Layer 12 of a small transformer language model trained on English Wikipedia (15 layers, counted from 0, width 128).
A neuron's activation on a vector x is GELU(weights . x + bias), where the dot is the dot product.

Input weights of the MLP neurons that the questions are about. A number n stands for (n - 500) times 0.0014.
n14 (bias -0.031): 734 449 516 521 741 541 538 630 615 766 377 321 595 543 550 525 526 444 305 591 645 599 348 426 572 424 688 623 547 663 394 496 492 354 656 700 441 480 532 419 604 428 554 606 712 752 373 538 434 445 492 742 435 687 624 434 633 642 530 664 467 281 378 730 458 475 412 564 420 232 358 393 352 338 463 412 669 785 455 419 562 370 305 517 333 526 424 390 354 732 458 453 541 572 546 603 542 461 250 209 772 526 356 492 603 388 654 719 590 685 471 471 433 555 294 380 430 10 653 317 592 593 544 504 410 572 273 176
n38 (bias -0.029): 664 794 417 492 598 558 398 576 475 581 589 353 235 564 513 526 316 539 583 655 611 508 393 529 373 538 557 623 402 651 380 513 496 550 162 726 403 524 734 637 605 487 823 620 572 461 416 453 550 649 323 424 467 508 596 351 422 547 394 565 649 504 432 488 508 261 420 617 528 343 554 533 412 416 703 382 533 629 430 560 216 516 470 608 546 526 449 519 261 337 508 688 271 560 733 575 743 531 182 874 585 496 368 508 707 572 759 268 353 407 420 596 369 61 381 414 750 475 492 448 513 284 424 441 461 329 293 318
n93 (bias -0.037): 363 372 262 438 447 476 401 592 393 731 684 636 503 596 500 749 457 633 544 462 679 479 714 403 546 564 596 518 433 598 372 507 434 609 571 593 468 565 392 446 245 429 583 150 376 475 470 440 660 617 384 391 224 425 573 390 475 633 432 433 448 557 379 469 645 331 658 534 439 372 418 672 727 448 552 535 621 528 517 500 355 370 610 532 468 593 528 392 615 585 549 568 528 400 396 452 588 679 423 428 322 643 578 436 756 500 632 368 258 475 419 476 553 578 539 489 476 716 611 434 616 674 520 395 439 318 299 528
n135 (bias -0.027): 500 416 524 337 416 598 647 579 728 529 496 496 422 648 247 437 420 492 690 735 513 763 663 467 156 571 759 492 378 554 656 403 361 180 604 386 521 765 448 530 526 667 430 479 433 517 605 337 401 513 517 703 585 342 672 369 543 155 605 576 316 467 290 631 454 410 446 576 409 238 332 524 383 657 480 354 652 361 549 513 683 545 449 772 359 572 576 504 566 444 696 601 512 576 372 684 488 267 310 572 348 390 420 626 606 476 541 385 718 704 521 765 366 272 245 682 401 555 467 357 641 504 504 471 551 715 631 337
n187 (bias -0.047): 387 512 266 567 680 420 418 520 528 210 398 708 568 459 686 635 574 244 307 400 521 492 317 528 610 516 397 553 365 266 274 590 408 565 496 543 569 586 713 529 525 561 623 574 316 434 542 524 480 504 520 686 402 539 384 659 305 645 439 434 361 345 476 377 528 639 536 531 330 508 607 492 542 568 416 695 656 492 883 402 452 386 336 686 282 447 508 361 415 344 370 602 204 549 464 548 468 710 669 492 467 360 704 365 492 500 624 492 737 897 768 472 598 484 256 603 404 455 576 475 589 280 434 569 275 590 627 748
n191 (bias -0.039): 436 516 460 484 431 222 484 516 630 305 549 629 488 525 657 618 541 508 609 344 377 508 441 452 598 403 685 492 724 484 623 553 452 556 569 590 693 531 585 574 792 399 528 398 410 521 733 431 596 744 407 343 449 386 480 342 603 450 394 640 563 325 484 429 613 599 182 755 288 417 329 441 340 572 536 812 480 591 547 749 326 496 512 545 488 549 435 471 390 433 322 565 157 721 492 417 452 270 396 566 647 381 638 179 421 681 296 321 579 742 759 428 395 377 735 504 444 500 548 533 399 459 323 629 284 422 663 629
n235 (bias -0.038): 626 558 584 611 508 508 406 341 289 795 348 476 524 327 330 586 744 521 580 440 591 444 484 408 226 439 334 566 426 313 549 639 548 293 276 532 585 535 477 835 391 745 388 434 693 281 513 431 312 422 601 374 410 508 376 456 309 500 414 552 301 447 668 564 696 456 561 574 337 604 539 659 547 504 596 586 652 608 433 595 639 536 158 367 419 277 619 581 521 725 712 401 492 282 532 492 488 517 802 429 525 583 623 177 568 492 512 284 483 439 622 456 574 574 451 173 604 324 472 698 451 578 655 557 675 599 580 724
n237 (bias -0.016): 305 636 500 593 404 223 561 630 538 609 264 311 615 707 617 308 408 637 693 448 601 380 428 474 360 404 403 662 413 677 342 539 538 444 565 593 716 596 566 284 634 417 555 474 618 377 618 465 453 579 608 763 383 441 560 581 646 482 474 725 581 326 696 126 535 572 198 608 376 679 303 420 590 586 538 391 543 500 331 474 708 639 566 407 552 381 627 469 427 884 795 767 226 390 534 313 306 491 736 239 654 579 762 448 330 405 367 423 340 470 791 380 278 342 587 681 586 356 423 635 509 526 384 500 567 434 509 387
n238 (bias -0.026): 437 547 421 599 483 379 709 513 191 462 355 439 583 650 290 296 397 539 544 257 431 437 471 662 334 742 385 649 700 475 453 474 579 900 487 479 441 598 351 741 439 352 724 440 487 388 867 284 408 470 218 525 414 586 729 728 483 465 389 392 479 432 394 649 559 360 614 673 508 467 589 496 267 563 554 263 475 384 364 564 603 582 633 767 185 337 402 489 744 390 525 419 554 620 671 541 668 399 366 345 466 646 483 355 678 609 492 454 798 449 665 508 385 658 525 418 604 436 671 246 668 509 572 386 569 479 330 682
n297 (bias -0.037): 405 467 532 577 567 533 533 517 326 408 292 576 403 500 525 608 626 483 701 533 458 488 492 658 471 550 351 404 696 248 504 646 630 525 280 508 776 444 330 572 414 583 264 513 483 513 587 400 516 575 183 257 796 396 476 261 399 453 304 474 593 529 150 269 546 512 747 200 587 597 347 573 298 730 663 678 679 606 379 609 496 404 718 504 525 378 483 504 530 414 492 630 565 600 377 455 389 594 693 720 492 735 371 567 398 543 467 488 398 314 595 562 766 462 508 399 422 554 154 444 607 496 610 710 194 383 423 599
n317 (bias -0.040): 455 492 620 520 405 668 644 390 747 537 541 263 616 628 309 459 777 396 702 657 355 544 751 476 734 488 599 426 418 325 529 516 324 431 663 595 472 638 586 633 588 676 596 409 451 628 590 651 476 615 386 557 386 464 315 456 621 137 377 392 448 398 516 620 227 389 435 508 286 480 284 683 233 710 612 533 612 508 552 640 440 322 389 575 391 450 319 474 346 377 561 533 367 554 488 412 468 466 702 608 100 372 471 238 728 636 754 456 387 423 626 456 606 273 316 380 621 557 556 614 561 590 473 500 496 446 704 476
n328 (bias -0.039): 544 730 504 639 621 373 554 487 478 680 370 431 294 378 727 558 654 495 385 350 495 372 688 426 734 800 409 837 433 451 735 329 461 407 500 400 482 440 585 518 311 406 478 256 284 532 327 585 447 437 309 478 547 202 496 653 541 404 360 443 727 764 455 614 393 483 771 338 219 544 613 230 653 473 671 487 535 807 448 333 683 500 211 623 385 762 289 476 448 653 312 622 518 757 615 684 713 380 504 673 604 232 424 527 412 436 522 443 354 562 415 447 527 229 545 577 328 276 245 602 540 496 373 593 706 581 382 750
n334 (bias -0.031): 623 256 317 446 444 237 577 470 446 547 611 693 488 560 525 282 470 677 338 496 371 554 794 475 530 526 368 700 381 280 483 816 504 264 419 451 686 435 617 724 609 691 587 539 367 453 904 602 462 432 555 386 619 344 500 392 392 647 423 689 355 343 470 400 398 562 289 593 447 230 729 579 522 458 558 598 450 383 834 470 475 381 646 599 315 564 466 725 758 292 301 534 492 556 278 305 496 166 567 435 526 547 573 653 504 569 437 442 374 492 551 504 594 706 334 672 500 564 667 360 458 572 589 530 739 380 804 564
n383 (bias -0.030): 704 397 439 265 635 334 325 424 496 675 473 642 583 554 451 334 658 274 380 284 401 382 404 378 836 290 526 813 428 668 635 661 465 504 251 535 447 509 335 636 514 562 657 604 455 464 644 607 334 522 726 133 324 470 518 552 409 623 545 715 539 370 348 465 553 361 243 699 479 596 495 418 477 980 338 553 719 443 569 801 378 573 302 473 451 775 778 548 561 305 731 603 478 217 465 539 438 426 667 586 608 396 554 473 548 445 689 474 336 740 402 460 571 572 241 206 548 397 426 307 416 536 517 628 537 320 522 433
n389 (bias -0.039): 414 496 577 428 679 468 272 463 681 591 745 504 589 141 582 521 554 529 645 602 421 581 314 480 720 421 460 467 550 677 325 471 383 783 273 504 369 587 469 559 428 517 221 600 354 487 612 285 666 463 685 402 488 392 528 282 601 698 458 466 423 343 459 464 496 560 496 610 398 617 674 287 543 292 431 545 816 508 612 463 782 652 454 412 639 454 325 463 478 332 446 450 597 404 549 476 353 573 635 424 487 475 471 396 504 602 675 549 323 928 694 406 306 400 570 839 419 529 484 329 849 268 469 488 449 454 528 331
n427 (bias -0.041): 406 488 264 764 393 275 517 221 460 537 887 650 653 633 386 731 284 621 420 488 608 480 540 456 512 377 580 516 533 537 558 574 484 337 594 333 439 551 851 467 453 738 476 396 587 600 440 410 528 356 508 622 476 460 355 672 680 613 455 575 576 245 500 648 324 264 626 355 422 484 626 196 470 261 363 541 488 323 500 566 624 798 715 467 411 500 607 448 582 483 463 628 556 723 504 259 703 530 577 504 467 529 265 467 428 566 646 488 600 533 398 504 422 719 336 562 435 232 351 436 708 393 644 402 412 372 649 455
n509 (bias -0.035): 651 275 302 570 263 401 318 597 582 699 411 577 516 428 521 572 713 560 370 454 338 595 175 463 348 555 316 462 568 471 692 674 632 420 159 406 622 492 364 568 674 551 632 240 623 440 430 475 707 589 337 416 622 353 380 529 775 569 470 450 615 479 538 677 247 328 504 556 532 463 393 492 557 504 578 521 777 120 361 475 660 578 564 341 521 619 576 500 487 535 635 738 587 466 438 735 617 387 621 633 615 397 204 441 599 705 425 372 586 487 521 471 500 678 475 791 326 352 277 517 504 580 576 605 258 445 227 706
n514 (bias -0.042): 628 299 277 447 571 374 207 438 549 655 450 576 451 403 550 487 580 757 804 635 630 672 476 407 538 388 210 558 859 620 638 684 533 500 492 702 541 768 492 559 470 612 655 353 349 420 543 508 349 538 335 384 700 665 459 581 525 593 625 364 699 429 367 683 492 476 611 318 532 589 605 488 457 553 305 637 577 414 238 312 447 391 735 804 685 601 546 351 430 578 500 546 533 399 316 447 488 500 356 547 659 690 358 546 455 389 410 394 182 334 434 397 646 353 529 230 373 417 263 590 422 437 654 731 423 580 492 492
n533 (bias -0.025): 513 891 649 466 658 436 360 831 216 504 469 479 436 601 392 426 460 412 617 397 698 491 436 836 382 513 631 500 456 240 460 478 611 578 278 555 565 592 546 703 469 517 436 509 224 513 505 657 402 763 405 483 311 298 427 581 575 624 518 607 517 421 824 326 644 682 349 546 434 641 325 674 613 478 457 165 692 419 445 439 487 635 482 380 422 425 522 496 847 414 356 364 247 460 388 432 418 455 556 567 553 796 697 434 517 297 556 154 740 239 443 595 609 386 408 580 667 684 530 572 582 570 438 154 424 509 534 378
n570 (bias -0.007): 240 366 541 455 454 427 554 442 451 354 450 444 528 412 578 692 508 369 633 529 601 426 691 427 479 442 323 508 592 265 613 579 394 649 355 702 281 552 544 315 410 924 557 336 492 841 478 642 512 538 525 521 296 713 329 370 411 360 404 726 431 413 525 573 247 577 950 864 646 476 640 581 547 652 504 608 500 398 532 429 484 560 387 517 389 622 274 437 631 448 268 642 426 462 631 370 376 582 475 652 450 538 554 579 598 456 107 390 453 529 384 516 733 483 346 546 480 654 704 423 331 600 472 430 377 517 622 633
n582 (bias -0.024): 666 385 441 470 523 437 412 378 426 511 458 522 493 538 787 844 627 670 222 556 439 571 615 489 698 351 293 611 595 504 396 748 783 594 485 352 440 613 518 411 473 660 571 404 523 631 619 607 377 496 462 406 592 467 302 500 357 605 114 583 559 656 534 637 595 544 470 200 359 545 400 552 413 609 455 367 444 381 478 600 452 452 492 635 594 592 550 305 580 421 481 285 496 565 361 533 451 374 654 558 404 292 462 496 578 449 369 429 426 473 750 500 755 546 633 589 380 534 638 260 806 431 475 591 434 435 507 618
n591 (bias -0.045): 434 469 435 410 651 613 416 526 156 256 420 543 457 357 373 447 272 419 614 509 522 413 427 362 354 420 586 473 549 439 754 473 452 763 205 757 829 475 525 397 700 579 738 344 429 782 514 717 461 416 395 219 645 368 322 414 316 302 438 488 603 389 434 556 601 689 570 387 466 673 463 474 340 819 491 429 699 738 671 584 616 312 447 388 544 469 393 393 481 697 456 536 665 349 496 418 544 724 430 702 447 504 540 580 535 702 565 526 162 804 460 461 509 353 566 760 470 252 335 815 338 646 404 697 392 438 673 346
n600 (bias -0.029): 420 529 418 511 621 339 555 325 440 595 292 230 532 507 554 401 529 411 523 565 677 418 550 365 595 719 288 390 654 504 360 602 425 467 605 401 500 567 497 415 335 420 753 746 383 673 435 547 489 533 511 410 728 613 536 543 697 593 485 761 518 496 730 411 387 525 623 659 625 536 465 309 568 590 468 409 539 461 295 460 660 504 456 537 266 496 584 412 515 417 522 599 539 650 385 639 431 688 468 585 573 518 420 752 322 503 342 447 582 395 460 486 427 375 303 426 672 573 439 316 706 420 517 655 202 350 471 442
n617 (bias -0.017): 390 518 345 539 420 444 638 253 466 464 518 560 677 643 636 331 661 473 527 570 594 591 427 452 487 531 397 691 433 395 446 775 513 645 412 573 403 381 660 473 377 310 327 433 287 742 445 473 556 300 605 417 802 487 513 491 387 324 553 588 552 540 389 457 650 517 439 349 168 630 486 466 417 666 478 606 626 396 225 789 565 684 411 334 408 594 371 286 801 413 553 433 135 518 400 634 737 797 579 603 669 522 629 203 751 626 696 409 680 707 751 474 142 469 597 437 513 460 300 564 583 411 643 167 428 478 249 610
n625 (bias -0.037): 783 231 310 751 514 411 491 586 390 254 509 356 566 363 451 309 642 505 439 679 372 598 473 575 645 400 329 318 359 496 367 323 642 478 414 469 500 500 414 688 449 618 367 596 459 142 661 509 771 595 401 370 343 596 544 518 615 454 145 718 390 477 387 425 572 482 765 336 181 659 385 522 561 428 376 536 709 713 557 176 526 794 477 569 343 651 596 496 125 514 495 555 633 669 518 549 545 650 665 491 354 486 382 423 646 612 531 615 454 577 658 343 622 596 586 353 736 609 629 374 765 441 238 765 380 587 105 590
n714 (bias -0.036): 504 465 726 655 254 458 345 680 354 535 457 363 613 365 509 647 557 243 354 347 752 593 626 311 500 474 413 397 353 526 535 599 521 585 260 658 632 760 304 417 305 560 500 435 491 322 558 564 673 280 517 428 632 351 656 538 356 548 379 570 680 208 392 731 491 705 662 222 484 483 278 370 518 508 584 479 171 626 487 461 751 612 595 701 687 687 319 523 563 473 144 725 631 656 792 479 517 549 500 443 569 565 604 82 416 431 568 378 360 372 470 619 491 569 663 517 458 608 652 571 568 621 300 560 399 513 424 560
n715 (bias -0.011): 445 510 617 460 751 591 311 586 617 424 610 602 396 483 728 559 552 559 461 446 587 739 467 436 442 359 331 510 462 612 510 356 476 612 401 680 534 503 673 431 581 455 406 562 466 444 579 630 598 528 473 388 302 553 601 781 535 486 404 665 393 476 332 520 418 613 384 585 484 467 598 523 532 500 584 476 668 493 144 490 380 440 441 218 507 552 893 482 392 550 377 472 342 624 385 316 612 468 517 692 479 479 400 486 503 458 304 426 486 493 374 514 394 486 517 271 621 527 591 557 565 421 448 507 542 611 628 579
n722 (bias -0.018): 559 413 554 247 627 639 639 650 592 413 488 530 646 368 516 492 576 400 533 344 456 387 519 558 583 275 492 607 551 414 432 180 631 363 531 687 453 519 556 576 833 421 195 667 556 400 504 307 566 468 469 394 322 675 616 492 440 504 286 489 465 287 294 492 413 454 617 339 650 508 413 224 643 582 535 421 438 430 297 599 354 531 671 648 363 436 393 765 517 738 563 607 357 504 450 535 625 533 777 295 492 488 611 516 369 586 675 303 524 292 748 340 508 691 674 516 589 338 368 484 523 571 380 594 625 695 450 390
n755 (bias -0.033): 422 395 449 479 544 321 596 279 631 426 260 563 470 548 509 622 636 535 388 629 368 474 513 339 687 404 605 400 605 750 474 378 466 366 765 458 427 588 504 443 124 344 436 561 601 768 586 517 351 417 763 384 358 252 347 508 469 575 675 413 788 213 443 419 149 686 504 603 442 547 413 348 545 569 483 361 393 381 61 491 593 521 592 474 470 636 325 543 864 640 431 518 351 671 355 428 483 608 745 610 447 663 452 801 313 678 697 449 544 379 608 302 648 618 439 632 692 661 555 312 681 674 607 435 607 566 585 470

Each question shows a token from some text and the vector x that enters the MLP there. A number n stands for (n - 500) times 0.017.

" for": 483 368 434 465 485 593 516 487 513 502 576 458 504 537 547 441 541 504 632 433 446 557 556 511 518 468 552 403 393 549 476 474 405 444 484 389 424 512 508 348 537 485 506 422 493 503 395 493 506 541 540 531 547 590 553 520 582 482 474 529 481 660 486 423 631 496 499 533 569 550 495 502 473 433 505 380 458 542 509 521 441 477 509 441 455 533 444 961 404 457 432 542 564 573 471 495 459 568 411 515 374 403 494 508 448 473 602 495 497 486 502 533 493 506 502 533 450 497 482 488 423 481 665 524 584 482 474 553
The neuron with the highest activation: n135

"ies": 538 404 478 487 435 597 524 514 375 524 556 475 451 535 727 400 482 455 509 442 424 526 476 418 601 452 547 489 482 399 365 444 524 454 505 490 448 508 574 511 468 463 521 484 495 496 398 491 417 605 523 486 543 615 510 572 510 493 569 479 565 645 463 416 703 638 545 599 477 588 509 514 515 453 487 454 430 510 501 501 483 533 451 489 552 489 495 813 421 435 493 585 513 524 519 548 536 534 425 543 433 414 533 406 399 412 287 607 416 559 439 490 552 535 416 562 464 505 454 488 533 413 528 443 526 549 430 552
Which three neurons fire most, strongest first? n328, n625, n187

"S": 527 437 427 496 325 550 498 483 488 508 534 546 450 503 561 352 504 478 433 449 458 541 580 489 560 449 614 460 492 480 419 426 524 480 532 419 426 489 501 346 459 582 523 518 495 527 463 430 541 537 687 558 470 766 450 476 466 533 697 514 601 507 439 576 581 445 529 564 540 571 516 683 612 463 510 477 480 537 488 476 500 415 449 504 461 474 521 543 370 470 500 572 634 493 458 561 509 540 347 426 418 458 509 387 445 526 264 564 518 423 448 568 431 483 460 609 538 548 563 513 534 484 628 383 527 399 501 552
The most active neuron and its activation: n570, at about 3.3

"p": 570 493 430 400 355 577 633 408 442 438 562 615 630 556 551 400 425 385 538 568 385 483 479 516 513 545 471 429 448 438 496 461 542 542 574 394 528 561 492 493 534 516 462 340 402 555 514 409 480 533 516 479 572 525 386 522 577 405 630 377 624 593 558 311 549 500 471 534 559 608 434 554 550 419 355 335 391 591 450 609 517 441 518 435 629 416 481 613 461 466 574 529 503 646 388 527 525 489 522 597 400 555 515 491 481 414 435 568 384 541 413 518 568 508 445 563 536 535 536 518 525 522 572 517 587 490 556 493
Which three neurons fire most, strongest first? n755, n317, n591

" S": 429 413 514 533 390 672 510 443 443 498 637 410 537 482 458 546 503 517 514 455 508 522 490 487 610 353 488 433 433 528 422 469 444 391 485 408 518 511 544 420 372 554 461 440 532 512 455 500 493 484 573 480 483 732 408 494 486 523 537 256 598 512 502 521 615 501 453 475 578 557 484 377 475 493 459 520 374 510 625 549 545 489 531 540 578 503 482 661 427 484 525 613 592 550 493 527 478 489 388 467 430 549 558 553 360 500 442 566 470 509 462 517 602 552 582 505 412 479 386 576 595 527 626 329 517 521 578 597
Which three neurons fire most, strongest first? n427, n714, n514

" the": 523 376 522 421 463 510 455 545 519 444 618 649 535 540 662 476 557 431 521 541 473 499 434 444 556 458 437 394 585 515 368 475 484 505 500 391 464 499 427 388 542 568 528 458 444 447 455 487 425 583 498 428 496 674 456 542 625 479 417 505 526 573 536 375 513 508 433 514 518 598 541 454 558 514 521 619 560 504 575 575 452 450 523 463 546 535 457 854 265 458 472 499 531 514 475 558 530 582 384 455 512 448 519 420 456 538 554 521 480 447 487 517 531 499 490 446 380 529 584 467 431 426 597 460 587 489 418 469
The neuron with the highest activation: n625

" v": 440 478 398 604 516 553 483 405 450 584 624 595 541 616 529 495 627 499 494 599 595 544 430 437 573 498 471 455 490 469 510 378 562 553 522 304 449 425 448 396 475 525 457 403 389 474 424 385 447 477 644 427 468 612 489 484 611 507 369 426 474 652 687 447 530 497 501 567 526 599 474 491 539 477 502 577 450 514 588 643 498 449 473 385 558 528 539 683 357 491 519 490 520 574 435 556 586 379 391 540 431 368 526 414 484 448 497 583 497 463 519 400 394 492 494 486 550 486 598 429 514 463 594 427 531 530 552 550
The most active neuron and its activation: n427, at about 2.1

"ed": 609 468 409 398 422 584 415 430 429 444 545 579 452 557 542 553 490 385 456 506 464 534 361 498 532 417 550 568 451 468 495 499 550 453 555 420 458 466 501 553 592 412 508 466 454 415 400 460 470 464 440 449 586 531 535 559 602 331 549 536 578 558 595 445 600 534 396 596 658 576 611 480 550 563 523 504 518 544 575 603 438 483 296 440 500 437 418 726 378 506 449 524 596 474 498 541 549 510 436 601 359 422 477 618 497 456 514 540 348 433 510 533 502 565 429 522 647 568 509 410 469 487 557 466 599 512 517 450
The neuron with the highest activation: n383

"ive": 493 453 412 508 394 598 551 515 488 519 566 612 522 588 563 558 534 471 467 558 392 495 466 384 492 417 486 435 531 477 468 606 520 421 489 441 398 491 449 424 480 636 525 470 373 491 461 450 415 596 446 566 539 474 508 521 629 478 451 532 555 499 639 458 600 519 530 477 544 628 467 556 520 510 357 564 559 541 497 551 481 404 586 470 501 491 462 841 422 532 408 493 647 515 380 560 487 431 339 383 392 498 551 440 518 406 506 534 482 467 520 516 550 606 378 517 494 413 498 555 467 495 550 419 498 616 491 505
The neuron with the highest activation: n334

" b": 506 381 471 497 456 546 458 455 489 491 574 619 536 533 540 477 453 440 542 397 460 470 522 555 535 427 492 579 503 469 519 501 566 502 566 331 412 343 533 457 470 498 499 494 493 386 330 426 532 516 609 432 545 536 484 535 597 518 453 344 507 581 511 391 562 550 439 429 498 531 594 492 560 349 610 583 550 563 432 510 570 531 440 496 641 459 546 847 305 407 515 452 520 491 489 506 536 442 400 491 463 509 545 470 454 502 444 546 452 489 512 481 431 533 523 490 509 588 527 524 641 412 589 506 643 473 481 565
Which three neurons fire most, strongest first? n389, n625, n328

" part": 468 499 583 505 463 547 435 487 492 542 519 639 557 592 542 570 476 511 508 570 521 592 483 487 553 409 491 490 342 415 482 496 512 501 594 348 542 466 459 284 472 459 445 320 483 564 455 368 515 521 496 442 567 521 438 529 619 423 514 457 583 587 553 468 563 639 533 574 665 556 567 526 507 430 442 538 473 550 505 505 375 565 414 544 507 407 426 742 415 424 430 526 453 572 459 543 552 512 458 571 446 409 475 411 404 387 409 554 384 390 485 428 550 539 564 537 602 497 560 542 491 495 674 525 503 478 444 544
Which two neurons fire most, strongest first? n570, n328

"an": 502 443 593 437 410 615 665 541 421 572 436 486 541 553 561 565 553 353 512 539 472 559 336 389 485 450 492 482 443 534 553 540 611 374 522 417 452 523 526 425 463 496 464 487 543 452 376 364 454 570 468 552 472 720 467 517 628 615 577 456 472 502 648 491 630 566 412 574 566 536 487 589 477 385 512 543 490 525 447 558 512 444 463 475 484 518 388 692 419 513 454 524 556 464 428 529 475 421 402 503 397 531 417 542 539 458 408 611 357 572 519 430 538 475 609 451 553 447 526 517 521 447 659 412 502 467 455 470
Which two neurons fire most, strongest first? n14, n235

" \"": 477 422 486 515 414 582 489 489 505 491 607 483 504 566 488 534 497 565 519 492 383 589 449 416 583 413 508 484 430 415 440 587 521 480 547 474 503 557 501 361 478 425 443 349 433 521 426 469 437 519 421 467 455 725 457 488 603 440 593 503 505 579 448 385 548 564 495 459 527 571 441 538 559 456 595 531 461 537 516 575 412 507 478 546 719 632 472 722 401 525 523 665 610 583 468 526 426 548 353 479 389 524 532 532 437 540 303 494 375 425 532 571 551 481 525 459 453 566 479 539 412 505 539 498 454 520 542 500
Which two neurons fire most, strongest first? n514, n93

"4": 444 449 567 449 445 614 519 409 468 482 595 513 447 572 789 501 449 491 586 468 459 518 427 540 517 429 479 479 480 555 456 477 473 545 446 353 431 456 485 405 521 589 569 512 484 492 451 379 507 560 662 499 525 577 582 503 581 534 600 554 455 500 541 432 468 508 416 552 537 552 405 533 577 362 465 485 567 516 500 700 448 495 521 517 700 463 372 648 341 471 502 489 538 538 444 547 506 475 424 558 429 537 446 387 459 470 333 597 404 472 497 463 426 493 400 501 533 475 540 476 529 434 629 415 610 552 531 455
The most active neuron and its activation: n389, at about 4.8

" h": 443 390 475 511 373 528 541 450 469 464 603 528 499 520 577 511 569 460 524 600 373 512 462 434 600 487 477 560 453 436 419 538 457 503 555 359 527 406 570 451 519 618 455 357 501 458 437 352 418 537 588 585 596 537 414 482 468 487 519 308 600 608 650 449 532 630 506 454 565 489 474 578 606 566 499 584 472 537 548 464 583 454 412 431 551 447 450 687 352 440 532 489 515 530 432 587 496 488 358 475 459 573 582 449 510 506 458 638 476 472 582 442 373 503 470 479 573 546 439 404 429 436 652 483 602 539 552 588
The neuron with the highest activation: n617

"ron": 564 426 493 411 476 521 610 462 479 514 575 553 459 562 435 527 483 501 503 468 376 505 450 430 588 426 465 461 436 501 570 601 567 461 604 362 401 490 493 455 406 520 625 457 482 484 493 424 470 521 420 552 568 563 511 510 563 478 751 479 572 463 503 509 605 441 405 420 527 576 536 656 622 361 519 596 573 527 517 512 520 427 523 438 456 428 335 692 470 649 458 616 437 413 413 557 503 489 397 554 428 526 456 448 506 399 392 583 356 516 471 471 522 457 400 470 516 602 444 606 495 570 656 521 615 478 514 459
Which two neurons fire most, strongest first? n514, n93

" of": 480 454 512 444 350 600 643 481 454 474 613 511 438 548 611 380 538 514 608 467 448 542 486 466 522 440 487 427 416 511 523 568 494 498 510 434 500 471 511 347 490 461 529 341 465 529 387 414 525 448 475 535 581 612 542 538 547 441 502 561 515 540 540 388 630 524 369 515 579 519 567 494 469 473 568 442 574 467 516 478 429 485 498 499 442 505 434 917 425 545 473 548 550 572 503 522 466 591 374 483 399 429 463 468 522 553 545 445 459 437 538 526 419 508 422 476 469 575 476 532 463 528 607 481 579 482 537 509
The most active neuron and its activation: n135, at about 1.8

"5": 509 431 599 444 428 524 528 361 511 478 667 471 516 569 734 471 499 437 530 510 461 474 471 504 515 450 403 412 420 501 422 487 462 469 471 422 479 476 442 409 534 552 559 550 512 418 388 394 486 529 704 471 532 529 588 613 582 518 552 621 455 486 592 426 498 531 475 468 630 464 507 506 471 397 537 476 521 490 518 654 429 517 526 648 626 564 330 601 369 544 552 429 628 526 446 576 568 498 325 601 413 552 508 425 443 373 437 531 456 514 483 523 518 490 457 425 464 526 527 577 488 400 624 444 490 453 521 457
Which three neurons fire most, strongest first? n38, n600, n389

"y": 507 520 552 457 448 592 553 530 356 598 502 514 481 474 696 401 543 376 526 466 432 550 469 464 574 389 497 440 467 399 362 463 535 526 473 407 440 502 514 559 510 514 525 454 464 398 428 498 469 589 578 439 508 538 507 555 560 460 593 363 565 598 536 441 617 616 461 499 495 615 534 564 511 427 484 447 446 519 464 475 477 550 501 518 564 503 414 820 460 492 471 556 523 535 529 551 521 561 367 440 455 479 569 399 504 410 210 525 477 604 456 537 493 551 564 564 476 568 418 502 461 484 558 471 461 535 500 526
Which two neurons fire most, strongest first? n533, n714

" ch": 471 419 483 464 345 603 578 523 446 456 580 575 525 566 569 564 546 523 498 552 450 555 502 480 551 490 483 525 419 494 514 434 560 539 575 354 538 617 481 473 528 500 477 358 380 471 431 493 506 505 459 532 498 405 375 460 533 491 510 484 515 612 575 497 525 529 437 551 746 589 464 440 419 410 533 635 439 510 519 647 428 453 478 468 624 488 383 630 236 366 563 543 429 568 490 527 551 420 404 472 356 498 578 446 414 477 486 489 471 431 617 493 477 553 581 507 530 591 462 492 450 457 544 507 545 496 692 454
The neuron with the highest activation: n191

"s": 527 455 396 448 333 688 508 513 518 570 580 541 490 374 668 514 465 500 530 425 422 506 474 488 603 389 542 471 525 454 336 527 561 463 469 557 436 419 497 455 488 497 467 496 514 409 488 427 510 501 599 428 563 595 484 543 514 480 571 479 531 560 553 412 613 614 484 505 638 583 588 452 504 454 436 456 513 461 552 510 426 578 481 489 465 449 500 816 401 475 448 476 589 534 516 530 456 486 432 512 356 392 548 404 430 433 471 698 369 484 511 538 540 509 453 517 519 559 510 474 505 612 533 397 464 517 568 433
Which two neurons fire most, strongest first? n389, n722

".": 430 474 485 436 316 579 512 346 484 420 471 525 492 507 610 558 595 502 635 498 491 503 449 458 500 535 468 490 426 525 485 497 355 535 512 408 361 470 407 414 470 520 538 333 484 490 442 405 445 641 471 493 523 744 468 498 562 346 554 525 512 641 553 472 561 505 443 600 523 505 641 564 580 441 491 507 467 572 572 600 439 479 452 481 557 586 548 698 383 504 500 520 544 590 446 594 529 432 422 542 394 504 491 468 557 450 388 600 385 490 518 454 527 604 488 613 475 490 458 472 508 469 525 419 531 501 561 491
The neuron with the highest activation: n570

"air": 506 484 537 416 349 586 510 557 443 497 500 552 576 573 574 419 550 396 460 462 497 539 535 525 560 447 474 490 451 443 411 525 555 478 506 370 468 477 492 459 519 475 562 391 551 501 450 423 414 518 427 487 426 492 484 443 564 465 470 409 632 516 515 487 705 622 469 475 609 576 543 546 584 436 472 645 454 646 494 470 457 602 461 490 578 421 550 759 461 473 406 530 532 505 489 528 449 391 296 435 501 440 552 334 501 450 330 515 424 477 504 492 487 514 488 543 651 573 522 621 547 502 670 547 519 429 459 556
Which two neurons fire most, strongest first? n714, n191

"k": 572 461 475 404 366 584 548 426 480 460 488 486 525 516 548 459 584 384 554 569 552 494 517 485 475 510 514 466 508 421 428 538 519 621 531 494 584 533 479 417 395 555 508 433 499 542 637 472 476 571 533 532 389 702 517 546 720 493 498 326 604 591 562 400 694 590 425 507 554 570 603 617 576 382 459 519 427 482 504 455 497 411 396 519 521 571 519 687 429 451 563 474 643 388 491 492 496 527 391 546 410 493 483 431 499 389 371 493 476 437 430 461 496 415 466 405 480 526 446 643 498 502 536 462 503 426 506 453
The neuron with the highest activation: n514

" D": 476 408 567 470 385 594 426 488 507 455 541 560 397 511 464 433 578 519 568 467 406 525 429 442 557 450 518 344 516 486 394 517 540 569 519 360 514 436 395 373 422 448 500 561 537 527 485 410 525 538 699 495 552 555 574 499 580 478 538 241 620 511 476 400 564 587 526 538 594 534 427 363 561 498 566 548 465 498 523 469 454 451 413 510 518 512 443 734 406 490 589 536 553 632 515 509 577 494 458 520 406 613 553 555 495 510 348 661 481 419 482 483 558 446 478 571 525 520 504 472 480 499 531 384 558 501 521 566
Which two neurons fire most, strongest first? n755, n297